Layer 4 of a small transformer language model trained on English Wikipedia (9 layers, counted from 0, width 64).
A neuron adds its activation times its output weights to the MLP's output. To switch it off is to set its activation to zero at one token and run the rest of the model.

Output weights of the MLP neurons that the questions are about. A number n stands for n times 0.0014.
n13: -68 -30 -129 -40 -128 -50 21 -43 45 20 68 114 103 4 -87 210 -29 -105 129 112 -24 368 86 8 -15 -293 -100 -129 -54 97 8 -24 9 -120 53 15 -17 22 133 -5 75 -28 46 -22 -72 125 12 76 -84 177 77 -48 -50 -37 26 -33 -6 -67 -97 7 42 6 -1 -154
n29: -44 66 -57 -113 -49 44 -137 -81 40 81 44 -159 170 -61 -128 68 44 76 -33 -59 -57 484 -103 -96 51 -188 -25 -22 42 100 45 -76 77 -73 -95 37 -41 37 -47 -96 87 99 -6 37 42 45 -50 95 -66 140 -24 -189 76 -46 6 -242 174 -14 55 -85 68 81 -59 21
n30: -50 13 56 63 -278 -180 -44 -6 -34 106 45 -9 -23 -101 71 119 -148 73 -27 -7 71 -38 -49 272 8 396 -129 -57 -233 64 -114 25 82 58 -59 -106 -92 -68 69 -14 -27 101 -108 -3 113 75 -104 68 -46 71 -89 5 -145 12 307 55 75 38 -183 28 -5 205 72 -51
n34: -109 83 94 -313 66 -95 -119 33 -125 43 -26 -50 20 -91 97 -53 21 27 -81 31 194 -459 64 13 47 30 -115 -65 -3 68 -48 19 -48 -15 -90 69 -29 -87 -3 69 122 102 37 94 -47 138 -54 -12 36 133 94 -42 13 42 -41 -59 -4 163 99 18 4 42 -87 57
n44: -50 -54 7 31 -76 16 90 -35 87 154 -25 51 -128 53 -6 -42 -107 0 -61 -34 -122 337 -125 -48 -60 -96 -5 26 50 171 139 -50 -52 -28 -57 46 35 -34 -57 -117 -103 60 63 45 0 120 -9 6 40 90 -21 52 -27 12 116 -112 76 -76 60 -31 -81 -55 35 -10
n51: -60 -94 154 -30 -133 214 162 72 112 -130 94 -142 -19 -223 75 38 -158 -104 371 78 -251 -11 -220 -19 -76 -60 148 -75 -107 -38 -333 324 50 69 119 188 -242 122 -21 -171 178 148 130 7 -86 -291 36 -168 -75 -146 217 -52 -137 178 -10 19 90 159 137 -168 133 50 -35 -112
n67: -155 106 -70 -11 -44 95 -40 99 25 -35 -29 11 77 -54 128 86 -61 79 57 2 -189 -141 121 102 56 -46 -95 114 25 140 24 53 0 -53 -15 52 51 -20 -34 -98 -72 34 -14 -9 -60 105 -7 145 102 -2 -67 -51 35 66 -39 -417 7 -92 43 -106 86 18 -61 81
n68: -30 -155 154 -63 -8 46 13 48 -43 35 -69 -13 -37 38 -90 14 95 66 23 -24 23 215 -156 -183 -47 -274 127 72 166 99 59 167 -68 -43 136 -37 -2 13 -183 -98 -9 -58 -113 25 -128 224 126 -42 31 116 -11 -119 -204 51 125 44 90 -79 -24 -27 -152 -24 -8 159
n86: -57 -4 -219 44 12 -126 9 25 51 29 -113 -61 29 -41 -88 55 -27 125 50 68 -266 68 238 113 87 41 66 46 -32 4 83 -15 -128 -3 -30 72 -118 48 145 48 78 117 -93 -126 28 -38 83 -228 -137 170 -31 193 -62 2 -184 -166 201 11 84 -39 28 -80 -51 134
n133: -72 59 21 25 80 -3 34 170 -2 -82 -182 -61 136 -121 14 -49 30 -88 25 -271 -126 -85 253 -10 -18 175 -30 -14 17 -218 -112 140 17 63 77 61 -67 -103 29 2 -23 75 98 -49 66 -25 76 -54 70 -44 -3 -8 -9 -95 -29 20 21 11 -67 -7 60 151 45 -154
n146: -3 52 -101 -89 0 69 -137 -66 50 6 -97 -145 -211 -46 -125 -133 53 99 -168 37 -52 248 48 -168 88 69 -70 -75 53 70 -70 -60 86 76 84 23 28 63 54 -12 64 -15 154 -111 53 -121 92 134 -75 35 -114 -118 -127 55 -60 122 246 105 92 95 14 52 -222 91
n152: 32 75 -97 3 -173 -104 -26 -24 144 -109 132 -61 -120 -66 -269 119 -110 40 34 126 270 -66 63 -97 -112 76 -158 -119 92 189 -22 138 43 192 206 267 -15 51 -161 -102 37 -129 -79 72 54 155 59 -304 -4 87 -19 -118 -168 -242 -362 281 -157 167 39 -76 159 -47 69 159
n155: 82 30 -63 120 259 -86 208 -3 -15 8 92 2 -118 -98 -61 -4 -76 19 81 118 -41 119 -272 -96 -209 -130 -83 -99 242 48 -50 -117 48 -31 205 35 -147 122 -86 -54 -38 50 -221 -215 72 22 25 32 142 84 93 26 -22 104 69 8 92 -49 -60 -25 -117 -15 46 -21
n173: -1 91 -17 310 75 52 -217 -79 -30 36 -169 -43 -107 -84 -108 -57 105 -40 -115 -34 -66 -173 -101 -18 114 121 96 20 -134 16 -33 -45 84 -35 -153 -4 191 -77 -138 39 -112 -5 42 -198 -13 -90 98 231 -37 141 45 16 98 -84 47 147 312 -48 -94 95 165 5 -275 80
n179: 46 -50 93 46 -5 104 265 54 -23 72 -128 -169 -44 -119 -92 128 -283 -115 89 84 257 162 13 136 -34 -471 -146 -124 -77 33 106 -231 -7 96 117 -147 72 79 -133 33 -131 113 -28 -157 26 269 13 -115 217 -100 275 -173 -106 -121 -100 -38 -83 61 64 145 153 -103 5 113
n185: -78 42 -155 -65 -84 -68 -162 19 -126 55 67 41 -166 123 13 -67 -10 -144 -150 26 -230 78 152 186 -21 121 146 92 62 115 14 -25 -113 135 -3 -112 62 58 163 23 112 -58 123 -58 -180 41 59 -118 -58 -69 106 128 -53 66 -28 -55 238 -114 78 -151 71 -140 17 -3

Each question names a token from some text and the token that comes next. It shows the activations a of the neurons there, in the order above. A number n stands for n times 0.0075.

Then comes g, the gradient of the next token's log-probability with respect to the MLP's output, scaled to length 1. A neuron's effect is roughly proportional to its activation times (output weights . g). A number n stands for n times 0.00099.

".", then "0"
a: -21 -21 -23 -19 -1 0 227 -9 -23 -23 -1 0 -19 0 0 -14
g: 289 -171 -108 -282 127 169 94 -256 -40 -22 230 0 -107 -207 176 69 25 -117 92 -3 -58 74 93 -151 138 0 150 289 -249 61 -49 -154 101 28 -21 -54 -51 -22 7 97 -30 -100 -123 -102 42 9 41 -75 169 -119 -91 -80 162 -58 160 6 -15 126 34 -195 78 4 94 -127
Which neuron, switched off, raises the next token's probability most? n67

" has", then " the"
a: 92 113 -4 -19 -13 -7 -3 -3 -23 -4 -5 0 -23 209 181 -16
g: -37 132 -220 92 -11 -205 210 184 25 -202 -157 50 35 -342 -227 116 -129 148 161 65 -100 131 42 101 -120 -103 2 -53 63 -125 -128 78 -44 75 -177 45 -80 -85 98 44 175 160 49 -147 -123 107 149 -189 94 -161 150 90 -44 46 -88 -48 55 -43 32 229 2 165 -7 -4
Switching off which neuron hurts the next token most? n179

"1", then "===="
a: -18 -20 -12 12 -10 0 -10 -14 -19 -19 -6 16 -8 -7 0 0
g: 36 18 25 149 -220 113 -10 -126 -283 198 -75 11 -196 3 48 47 -21 75 215 -3 10 113 -113 -14 64 -161 29 8 -375 49 35 -27 156 120 37 -23 -52 322 214 81 120 115 -111 -62 -112 15 -261 38 -1 51 250 38 -82 -8 -95 -186 82 -89 69 -80 -82 -68 82 -102
Which neuron, switched off, raises the next token's probability most? n13

"i", then "go"
a: -6 -14 -22 34 44 0 -2 -1 -3 -21 0 -21 -6 0 0 0
g: -49 -33 221 -150 -81 -136 32 -39 -52 147 175 197 -136 95 -23 -234 45 -139 -154 109 78 41 41 -136 -123 -70 -100 61 116 -59 -25 -96 -132 -105 -203 134 -28 83 -89 -76 -9 117 108 38 99 -179 -27 71 163 131 91 158 -71 -83 -41 -98 -145 -1 309 206 255 8 79 -287
Switching off which neuron hurts the next token most? n44

" three", then " boat"
a: 166 -16 -2 49 -3 0 -3 -3 123 46 0 0 79 88 -1 0
g: 222 -234 -270 179 69 -165 293 -37 177 153 28 3 -75 -80 0 -210 -72 139 11 216 61 84 -66 101 55 32 -68 95 16 -22 27 64 -26 73 -35 -59 75 -117 -119 -91 -152 170 92 -242 1 60 148 22 -200 -56 -61 -127 119 1 -122 297 -4 -122 -170 88 -156 -24 65 -51
Which two neurons, each switched off alone, lower its probability most, in order? n155, n173

"5", then " |"
a: -21 192 -1 33 -21 0 0 -1 -4 161 -19 0 12 -20 -1 0
g: -89 -50 -54 181 -28 197 -75 18 7 290 -134 138 -148 -14 75 -108 -176 154 -89 -34 -26 -100 220 83 25 -163 -9 -73 52 -293 -123 130 158 185 56 53 0 -214 100 -63 -4 81 32 57 -186 -19 -55 52 90 -34 122 11 -34 -319 53 -221 -86 52 148 -63 144 192 -165 89
Switching off which neuron hurts the next token most? n133

"1", then "9"
a: 26 -15 -4 -8 -17 0 -3 -16 -23 -1 -22 306 -21 0 -6 -23
g: 180 89 -103 -40 75 -128 -77 -100 -107 15 -97 281 -137 -2 172 180 323 20 141 -109 59 67 -8 -189 -32 -21 -26 -137 -158 51 -85 149 123 -187 -136 -123 51 -107 294 -6 77 -48 0 119 125 46 -74 41 91 26 70 -201 -333 -16 -120 -33 81 172 -69 110 3 -30 -45 -148
Which neuron, switched off, raises the next token's probability most? n152

" Ta", then "da"
a: -9 -20 -20 171 20 0 -20 -2 -4 198 -1 -1 -1 -19 0 0
g: -94 82 1 -13 -99 -118 -82 65 -109 -37 85 -65 82 14 -43 -125 -233 191 -118 126 16 -19 63 11 -181 -120 -261 -31 55 184 104 -24 210 -24 -32 -75 249 319 -112 176 -218 36 127 -87 -64 10 -38 195 302 235 -18 -31 -120 -179 97 -18 -104 -142 -61 -25 -71 80 5 69
Which neuron, switched off, raises the next token's probability most? n133

" (", then "al"
a: 24 -5 -12 -2 -2 -1 -19 115 -7 17 0 -2 0 -21 0 -23
g: -11 45 -111 32 70 215 -131 66 -56 19 -25 194 -270 149 122 171 24 -107 -238 172 -191 -39 180 -306 154 -147 190 108 -43 14 67 -54 115 67 -21 35 -114 13 53 -45 -4 47 -15 31 123 -208 -88 109 33 -40 -145 186 -107 -144 189 205 102 -43 -64 -209 -148 -123 -16 -37
Which neuron, switched off, raises the next token's probability most? n185

" ", then "8"
a: 35 0 -1 -2 -10 0 -4 -22 -15 -8 -4 -21 -6 110 -10 143
g: -336 187 127 -72 -56 21 -183 129 119 129 -180 -165 -263 -92 -52 42 -113 103 192 132 2 -27 57 161 -18 -44 96 30 -10 130 -72 -6 -299 -157 131 137 86 36 46 -167 61 8 -54 -22 -8 -127 264 30 -96 26 -80 120 -77 123 278 -23 -3 -109 -14 27 107 -27 27 -210
Which two neurons, each switched off alone, lower its probability most, in order? n185, n173

"0", then "7"
a: 32 27 -22 -22 328 -21 -3 -17 -21 -8 -13 -16 206 -1 -22 -9
g: -383 -23 131 -109 -4 18 -41 55 85 70 -33 104 -79 -154 -68 1 164 -42 -89 264 -140 -28 49 132 105 39 9 -50 138 78 -85 -103 -1 -56 137 -84 263 102 -129 -104 -314 -137 107 244 -25 -18 -234 104 -132 22 41 124 -40 158 196 -23 -131 -102 92 -153 130 50 -59 -40
Switching off which neuron hurts the next token most? n44

" ", then "3"
a: 30 0 -1 -2 -10 0 -5 -22 -14 -10 -3 -21 -7 124 -9 143
g: 3 185 3 14 -56 -222 265 -37 -226 104 -41 121 194 -36 35 -189 8 -50 -7 -165 46 94 -29 -14 -62 54 -108 34 142 -98 193 -43 56 -81 -171 -115 -182 -291 105 65 137 194 133 172 -91 -84 -216 96 -63 40 15 -6 -21 264 -122 -104 261 71 119 -42 -65 -12 -148 -23
Switching off which neuron hurts the next token most? n185

",", then " introduced"
a: 96 54 -3 -3 -4 -7 -7 -19 -20 34 -1 -1 0 -21 -2 -21
g: 110 -102 124 -115 -63 44 130 114 -201 52 -56 -71 -63 202 147 222 320 -120 -89 -189 78 -111 60 -67 93 -53 -172 70 -106 99 120 -203 55 21 -93 -221 234 31 -249 -54 -42 24 30 111 181 -137 -230 187 112 60 -4 -3 38 101 79 -29 -23 -85 -38 -224 1 82 15 -136
Which neuron, switched off, raises the next token's probability most? n13

" ", then "ban"
a: 50 -4 -17 -19 -18 0 -23 87 -15 7 0 -4 -1 273 -1 -16
g: -17 251 43 190 -57 -161 31 142 106 122 204 -107 -23 65 -16 -54 248 10 -106 48 -191 -78 9 -125 44 29 -36 87 117 25 127 55 -112 97 -138 90 12 12 159 -270 -303 -92 -58 -193 -139 138 16 159 150 170 -303 -179 79 -130 24 48 -39 -22 -130 -76 -48 -66 29 134
Which two neurons, each switched off alone, lower its probability most, in order? n173, n68

"s", then "'"
a: -16 68 30 4 -6 -2 -1 32 -22 -11 -6 0 -18 -16 20 0
g: -65 2 63 241 -38 -65 -226 -188 -31 87 19 125 25 140 -177 -71 86 59 76 -19 -104 28 -99 -91 149 208 -79 226 -377 113 -147 -116 -146 16 -153 -48 243 132 10 135 -95 8 107 -151 17 239 -92 6 111 -114 111 182 -57 11 -189 21 14 21 -128 -23 -23 154 -124 47
Which neuron, switched off, raises the next token's probability most? n173

".", then "\n"
a: 2 305 -4 -23 -4 0 294 -3 -23 -2 0 -3 -5 -5 0 -15
g: 160 206 -87 -84 -320 63 -285 265 -67 -8 127 60 97 -8 139 -153 81 -71 90 -137 -123 -116 -92 -58 -23 87 -4 81 -2 27 -60 163 94 -34 21 19 -204 15 -224 -168 -7 -105 64 131 -18 97 0 173 174 34 235 -178 -40 -63 -28 -28 71 8 -158 123 -161 241 -119 87
Which two neurons, each switched off alone, lower its probability most, in order? n67, n29

" pay", then " royal"
a: 79 -21 -21 -14 -7 -5 -19 254 -21 -19 0 -1 -6 -21 0 -19
g: 77 -11 60 -31 72 134 -41 292 244 -49 -137 62 126 -110 -141 -292 -23 98 78 237 -129 82 31 58 20 -60 -31 -87 212 -9 -53 138 -199 90 49 -30 -94 -77 -192 22 -322 121 255 -83 -99 2 14 218 -27 -220 -28 32 -130 52 -9 74 -197 -38 10 85 84 -52 -134 7
Switching off which neuron hurts the next token most? n68

",", then " Australia"
a: 206 -5 -22 0 -1 -1 -7 143 -23 -16 0 -21 -1 -19 -4 1
g: 136 -49 -8 108 147 -57 -40 -165 240 -170 43 8 -84 -128 -179 99 -315 -93 243 158 -255 87 -17 -49 18 -165 96 -134 -157 108 -114 -64 154 117 127 -166 -22 76 -97 25 -145 -110 144 5 74 44 -80 -125 200 45 -46 49 94 -70 70 -28 -20 -210 154 65 9 173 6 237
Which two neurons, each switched off alone, lower its probability most, in order? n13, n68

"lip", then " "
a: -16 -1 -15 187 -22 0 -5 -5 -4 33 0 0 -4 -12 0 0
g: -84 33 94 -93 -182 70 225 187 45 141 75 150 103 -76 -64 94 -212 -176 -127 121 226 78 28 -59 183 -152 -192 -11 9 99 88 -1 -90 -35 125 -86 60 7 109 195 50 -98 14 -68 96 155 -208 -188 -14 79 -27 -23 17 -66 141 -72 -167 -183 62 65 -391 22 -177 77
Switching off which neuron hurts the next token most? n34

";", then " it"
a: 72 -22 -11 0 0 0 -9 205 35 -17 -8 -1 0 -4 -13 -21
g: 11 40 -263 -57 -129 -2 290 249 20 -47 54 -40 -149 27 -187 -114 52 46 -57 161 -155 -8 168 -16 103 183 59 -99 84 25 -59 -106 139 158 -17 -33 136 -138 -195 52 286 112 -309 -197 -86 127 12 -85 -137 103 24 42 -18 -93 15 -35 130 21 7 -127 206 28 -191 -22
Switching off which neuron hurts the next token most? n86

"ap", then "prop"
a: -19 -2 14 18 -15 0 -11 -23 -11 -5 -22 0 -5 -1 0 0
g: -81 70 -11 189 61 167 150 23 -253 -169 52 -40 -41 38 25 53 74 -99 107 -176 120 -159 22 153 -55 -75 -26 240 266 56 50 -98 15 41 84 83 160 -100 24 224 -339 96 -89 -155 141 -67 -2 -10 2 -130 -127 -193 -148 52 22 -120 272 78 -121 -111 -129 -139 70 -19
Switching off which neuron hurts the next token most? n13

" ", then "1"
a: 26 0 -5 -1 -13 -1 -15 -22 -23 -6 -8 -22 -7 124 -12 169
g: 114 -21 41 -132 34 -29 52 -26 282 -146 34 142 89 -219 -63 -75 360 53 -112 97 -156 -43 9 -46 -53 25 -12 -6 -191 -56 -119 128 119 84 -67 14 104 145 13 -131 -119 -23 100 -167 236 137 -19 -30 85 -20 -83 -106 81 -68 -231 58 -182 -186 -198 297 140 -103 110 58
Which neuron, switched off, raises the next token's probability most? n185

" Kar", then "ate"
a: -12 56 -19 243 37 0 -18 -7 -1 186 0 0 -3 -19 -13 -1
g: -50 9 -140 148 41 28 -57 71 39 -199 37 -89 178 290 -109 9 189 -121 6 57 -79 -46 -30 -254 -145 -64 124 4 -26 -75 -135 -41 6 -116 19 -20 198 -205 152 -146 -274 166 21 43 -137 -165 -82 160 -174 -97 282 115 154 39 7 160 -19 90 -58 -70 -44 132 213 78
Switching off which neuron hurts the next token most? n133

"my", then "s"
a: -21 35 -17 111 11 0 -19 -21 -3 -9 0 0 -1 -2 0 -1
g: 1 -68 -76 117 258 -191 -42 -41 150 -116 212 -120 -17 -143 -69 -191 -226 270 15 -43 -292 161 -116 49 60 132 164 113 -118 3 -50 97 -15 -144 -119 -94 -131 -48 100 -160 81 270 98 -45 211 -117 -10 -17 -84 -42 -84 -28 149 -60 31 140 100 37 107 81 101 15 -205 -1
Switching off which neuron hurts the next token most? n29

" and", then " between"
a: 269 56 -2 -4 -2 -15 0 243 137 -10 -22 -16 -3 -6 128 249
g: -148 0 71 51 -129 -186 8 89 32 -137 -40 -120 26 22 -153 -53 79 -131 -256 43 211 -62 -47 92 -188 -130 9 -7 0 -79 -172 -77 6 316 -160 -55 -69 -168 94 21 58 -25 85 316 146 110 191 168 192 -149 177 -123 218 -139 -106 102 -30 -107 103 58 141 60 -33 -15
Which neuron, switched off, raises the next token's probability most? n86

" was", then " produced"
a: 269 85 -16 -6 -14 113 -14 26 -20 -19 0 -2 -22 -11 23 -20
g: 88 -195 -81 -95 126 190 -67 88 -118 12 80 161 -67 17 155 135 116 72 -6 -71 -230 -70 29 -57 195 57 -142 -11 43 142 190 -227 116 9 -134 -98 234 13 -367 196 23 87 -10 92 -90 -19 -3 243 -87 -34 56 -50 -1 20 7 76 -31 -199 -16 -119 -301 -101 100 -73
Which neuron, switched off, raises the next token's probability most? n51

"ification", then " of"
a: 0 -4 99 1 -11 0 -1 -21 -18 -22 0 0 -17 -10 0 0
g: -16 -70 -142 -11 147 4 -64 0 -10 153 -187 -216 254 -11 129 244 255 177 -83 104 -268 -77 -1 -53 160 -21 111 43 226 -28 29 132 149 -39 13 157 -70 45 -131 114 -13 -28 46 43 -71 -156 79 -128 -248 -128 16 51 -14 -32 -179 -22 6 -333 -106 127 -48 112 -81 -37
Which neuron, switched off, raises the next token's probability most? n30

"elected", then " president"
a: 66 1 -19 -14 -5 -4 -1 -15 -22 64 0 0 -21 -10 0 0
g: 161 -19 -42 -135 -70 -39 81 -123 134 -251 -14 -347 87 94 42 -59 80 9 5 -156 127 -45 168 -145 161 16 121 124 171 78 32 -27 -22 -11 200 -62 83 148 -245 -174 -100 -144 183 -45 37 -38 242 -12 80 -216 -101 149 -10 118 -27 -51 -302 105 85 -156 35 -11 43 0
Which neuron, switched off, raises the next token's probability most? n13

"ra", then "bb"
a: -17 -22 29 -21 -10 -5 -15 -8 -2 -8 -7 -10 -17 0 0 0
g: 20 -40 63 -74 28 -46 -176 -59 58 -73 99 93 -41 82 22 -75 90 -257 -93 155 169 -141 62 94 58 114 -93 242 114 49 -18 -19 -131 -97 8 -115 188 128 -189 99 -114 -165 42 -52 159 149 14 207 -66 22 -373 -69 116 65 -139 180 13 160 65 -346 -51 6 18 -141
Switching off which neuron hurts the next token most? n29

"\n", then "R"
a: 332 58 0 -13 49 -1 -4 299 -2 -17 19 -17 -2 -1 193 -10
g: -55 -176 -98 -59 209 -27 1 -25 159 132 91 -44 73 262 -63 95 -139 -19 -14 181 68 29 -6 -121 -75 15 0 -194 -118 114 -159 69 -80 175 -48 -153 44 -78 202 -139 -16 -51 -258 -39 57 -130 159 -108 -395 -28 229 234 118 130 -17 -14 -149 -17 41 -68 148 16 90 38
Switching off which neuron hurts the next token most? n13

" the", then " frequent"
a: 468 37 -22 -19 -14 -5 -10 286 -22 -9 -2 -3 -18 -8 -15 6
g: -46 -175 180 126 49 12 163 175 -158 -53 -124 -125 -97 134 5 -184 30 102 154 -87 117 -41 129 -74 -12 -8 12 135 204 -164 -42 -70 181 -93 113 91 -7 -74 54 2 -160 -25 -34 -317 -48 -58 133 58 -281 85 -36 79 -83 169 181 127 -86 -277 31 -146 -86 -14 -8 261
Switching off which neuron hurts the next token most? n68

"q", then "B"
a: -19 18 -22 -7 -22 0 -22 -15 -2 -14 -19 0 -4 0 -10 -3
g: 121 -210 -15 -44 -241 95 -60 54 8 -6 -67 -21 95 33 39 184 162 -173 314 -176 112 -13 -243 -51 210 34 -126 -2 91 39 162 -11 -101 -135 52 49 1 -45 -6 -161 23 123 -192 41 6 37 1 -226 33 -8 166 76 -74 63 -133 -153 9 95 -274 -46 132 7 348 -2
Switching off which neuron hurts the next token most? n146

"um", then "vent"
a: -17 0 -5 -22 -21 -2 -1 -19 0 -22 0 -1 0 -1 0 -20
g: 63 -118 13 281 -109 -164 -48 -154 -270 -38 -31 -50 -56 -169 -255 -174 141 49 132 -174 -33 -24 -36 -38 205 -169 -118 262 -30 42 3 54 -209 75 -127 -66 135 111 51 -33 144 85 -29 -32 102 53 -77 100 186 153 -104 -83 -20 61 -49 203 165 30 -104 141 -48 214 111 -122
Which neuron, switched off, raises the next token's probability most? n68

"ju", then " Ry"
a: -14 -14 -22 23 -3 0 0 -1 0 55 0 -1 -6 -21 -3 0
g: 189 -221 3 38 -79 206 76 162 -127 -82 5 92 15 -115 -123 174 -51 237 224 27 -107 25 174 116 -156 -64 -86 198 12 18 144 -4 -123 -79 30 25 -3 -159 54 195 -110 -134 -136 -31 -49 226 -40 -98 -250 -19 155 126 -27 99 4 -128 -73 9 108 -311 -186 -116 61 59
Switching off which neuron hurts the next token most? n173

" ", then "2"
a: 90 -6 -17 -3 -22 -9 -10 48 -22 -7 -4 195 0 -10 0 149
g: 20 -102 -109 -72 -75 -186 -120 36 -135 -63 363 33 62 304 207 122 -141 -48 135 -136 162 6 62 -175 42 72 26 -122 53 -108 125 -208 -35 -12 49 -77 -28 77 -126 173 248 -67 -95 -13 1 100 -75 7 -242 37 -68 -26 -150 19 73 102 26 73 319 -150 -21 58 -123 -80
Switching off which neuron hurts the next token most? n152

" were", then " Lu"
a: 166 77 -23 -12 -7 -17 -5 66 -22 20 0 0 -17 66 4 -1
g: 27 120 98 -22 32 -63 -93 -23 89 -86 -90 32 246 -87 -141 -5 -75 66 165 146 -129 75 56 123 36 -86 -185 67 86 -94 -189 -141 -257 123 89 4 -197 -78 140 296 145 120 -43 -106 -91 6 106 -213 -270 -191 163 -91 32 -13 105 21 -18 298 33 -94 -63 -103 32 158
Switching off which neuron hurts the next token most? n13

" Com", then "o"
a: -23 -21 111 15 136 -4 -19 -23 -10 -22 0 -1 -11 -10 0 -12
g: 72 -120 13 158 44 -51 -170 86 79 -10 146 216 89 -130 83 112 -180 -109 -4 -145 191 51 -99 -151 126 -103 62 -34 -87 58 55 41 81 47 -206 -7 -10 131 -233 -86 -74 121 13 -207 -77 191 -96 62 -397 104 -90 -58 -178 83 -136 243 -15 48 75 -19 -2 198 200 6
Switching off which neuron hurts the next token most? n30

" Em", then "my"
a: -21 -3 230 71 -9 -22 -9 -12 -5 -20 0 -9 -10 -7 0 0
g: -35 122 110 -47 -22 -17 -204 -114 25 -45 232 -234 -116 -104 303 56 -55 196 -22 -104 -63 -64 134 81 107 169 108 -123 195 178 29 116 53 -235 1 -210 -200 22 -21 171 -86 -210 26 -33 208 -162 -67 -102 77 2 183 -60 -57 105 -32 -3 -143 165 -25 -66 7 -44 118 -175
Switching off which neuron hurts the next token most? n30

" the", then " H"
a: 374 67 -22 -18 -10 -10 -13 2 -12 -23 -17 -4 -7 -17 -19 -13
g: 91 -79 -227 9 0 -17 152 -162 -130 263 102 138 93 -123 -38 241 138 -232 60 63 -46 67 -101 -16 -119 -26 -214 -41 -91 86 13 -252 74 -130 -46 -42 104 -45 114 66 96 135 -236 -95 -148 36 176 -129 56 -56 258 76 -59 174 67 60 52 -76 -44 -104 57 262 -149 -106
Switching off which neuron hurts the next token most? n13

"r", then " Sen"
a: -16 -23 -22 175 -4 0 -4 -23 -21 41 0 0 -4 -1 -11 -1
g: -248 -134 -23 221 -24 -95 -23 92 62 -116 -49 -18 346 110 -107 -154 -125 33 131 3 -126 36 195 154 -218 44 47 -15 245 207 -94 62 60 -12 -29 -88 -122 -220 -137 100 100 92 99 -123 -191 76 9 -122 80 -134 -71 -31 24 19 130 15 -199 49 106 101 147 -248 35 66
Switching off which neuron hurts the next token most? n133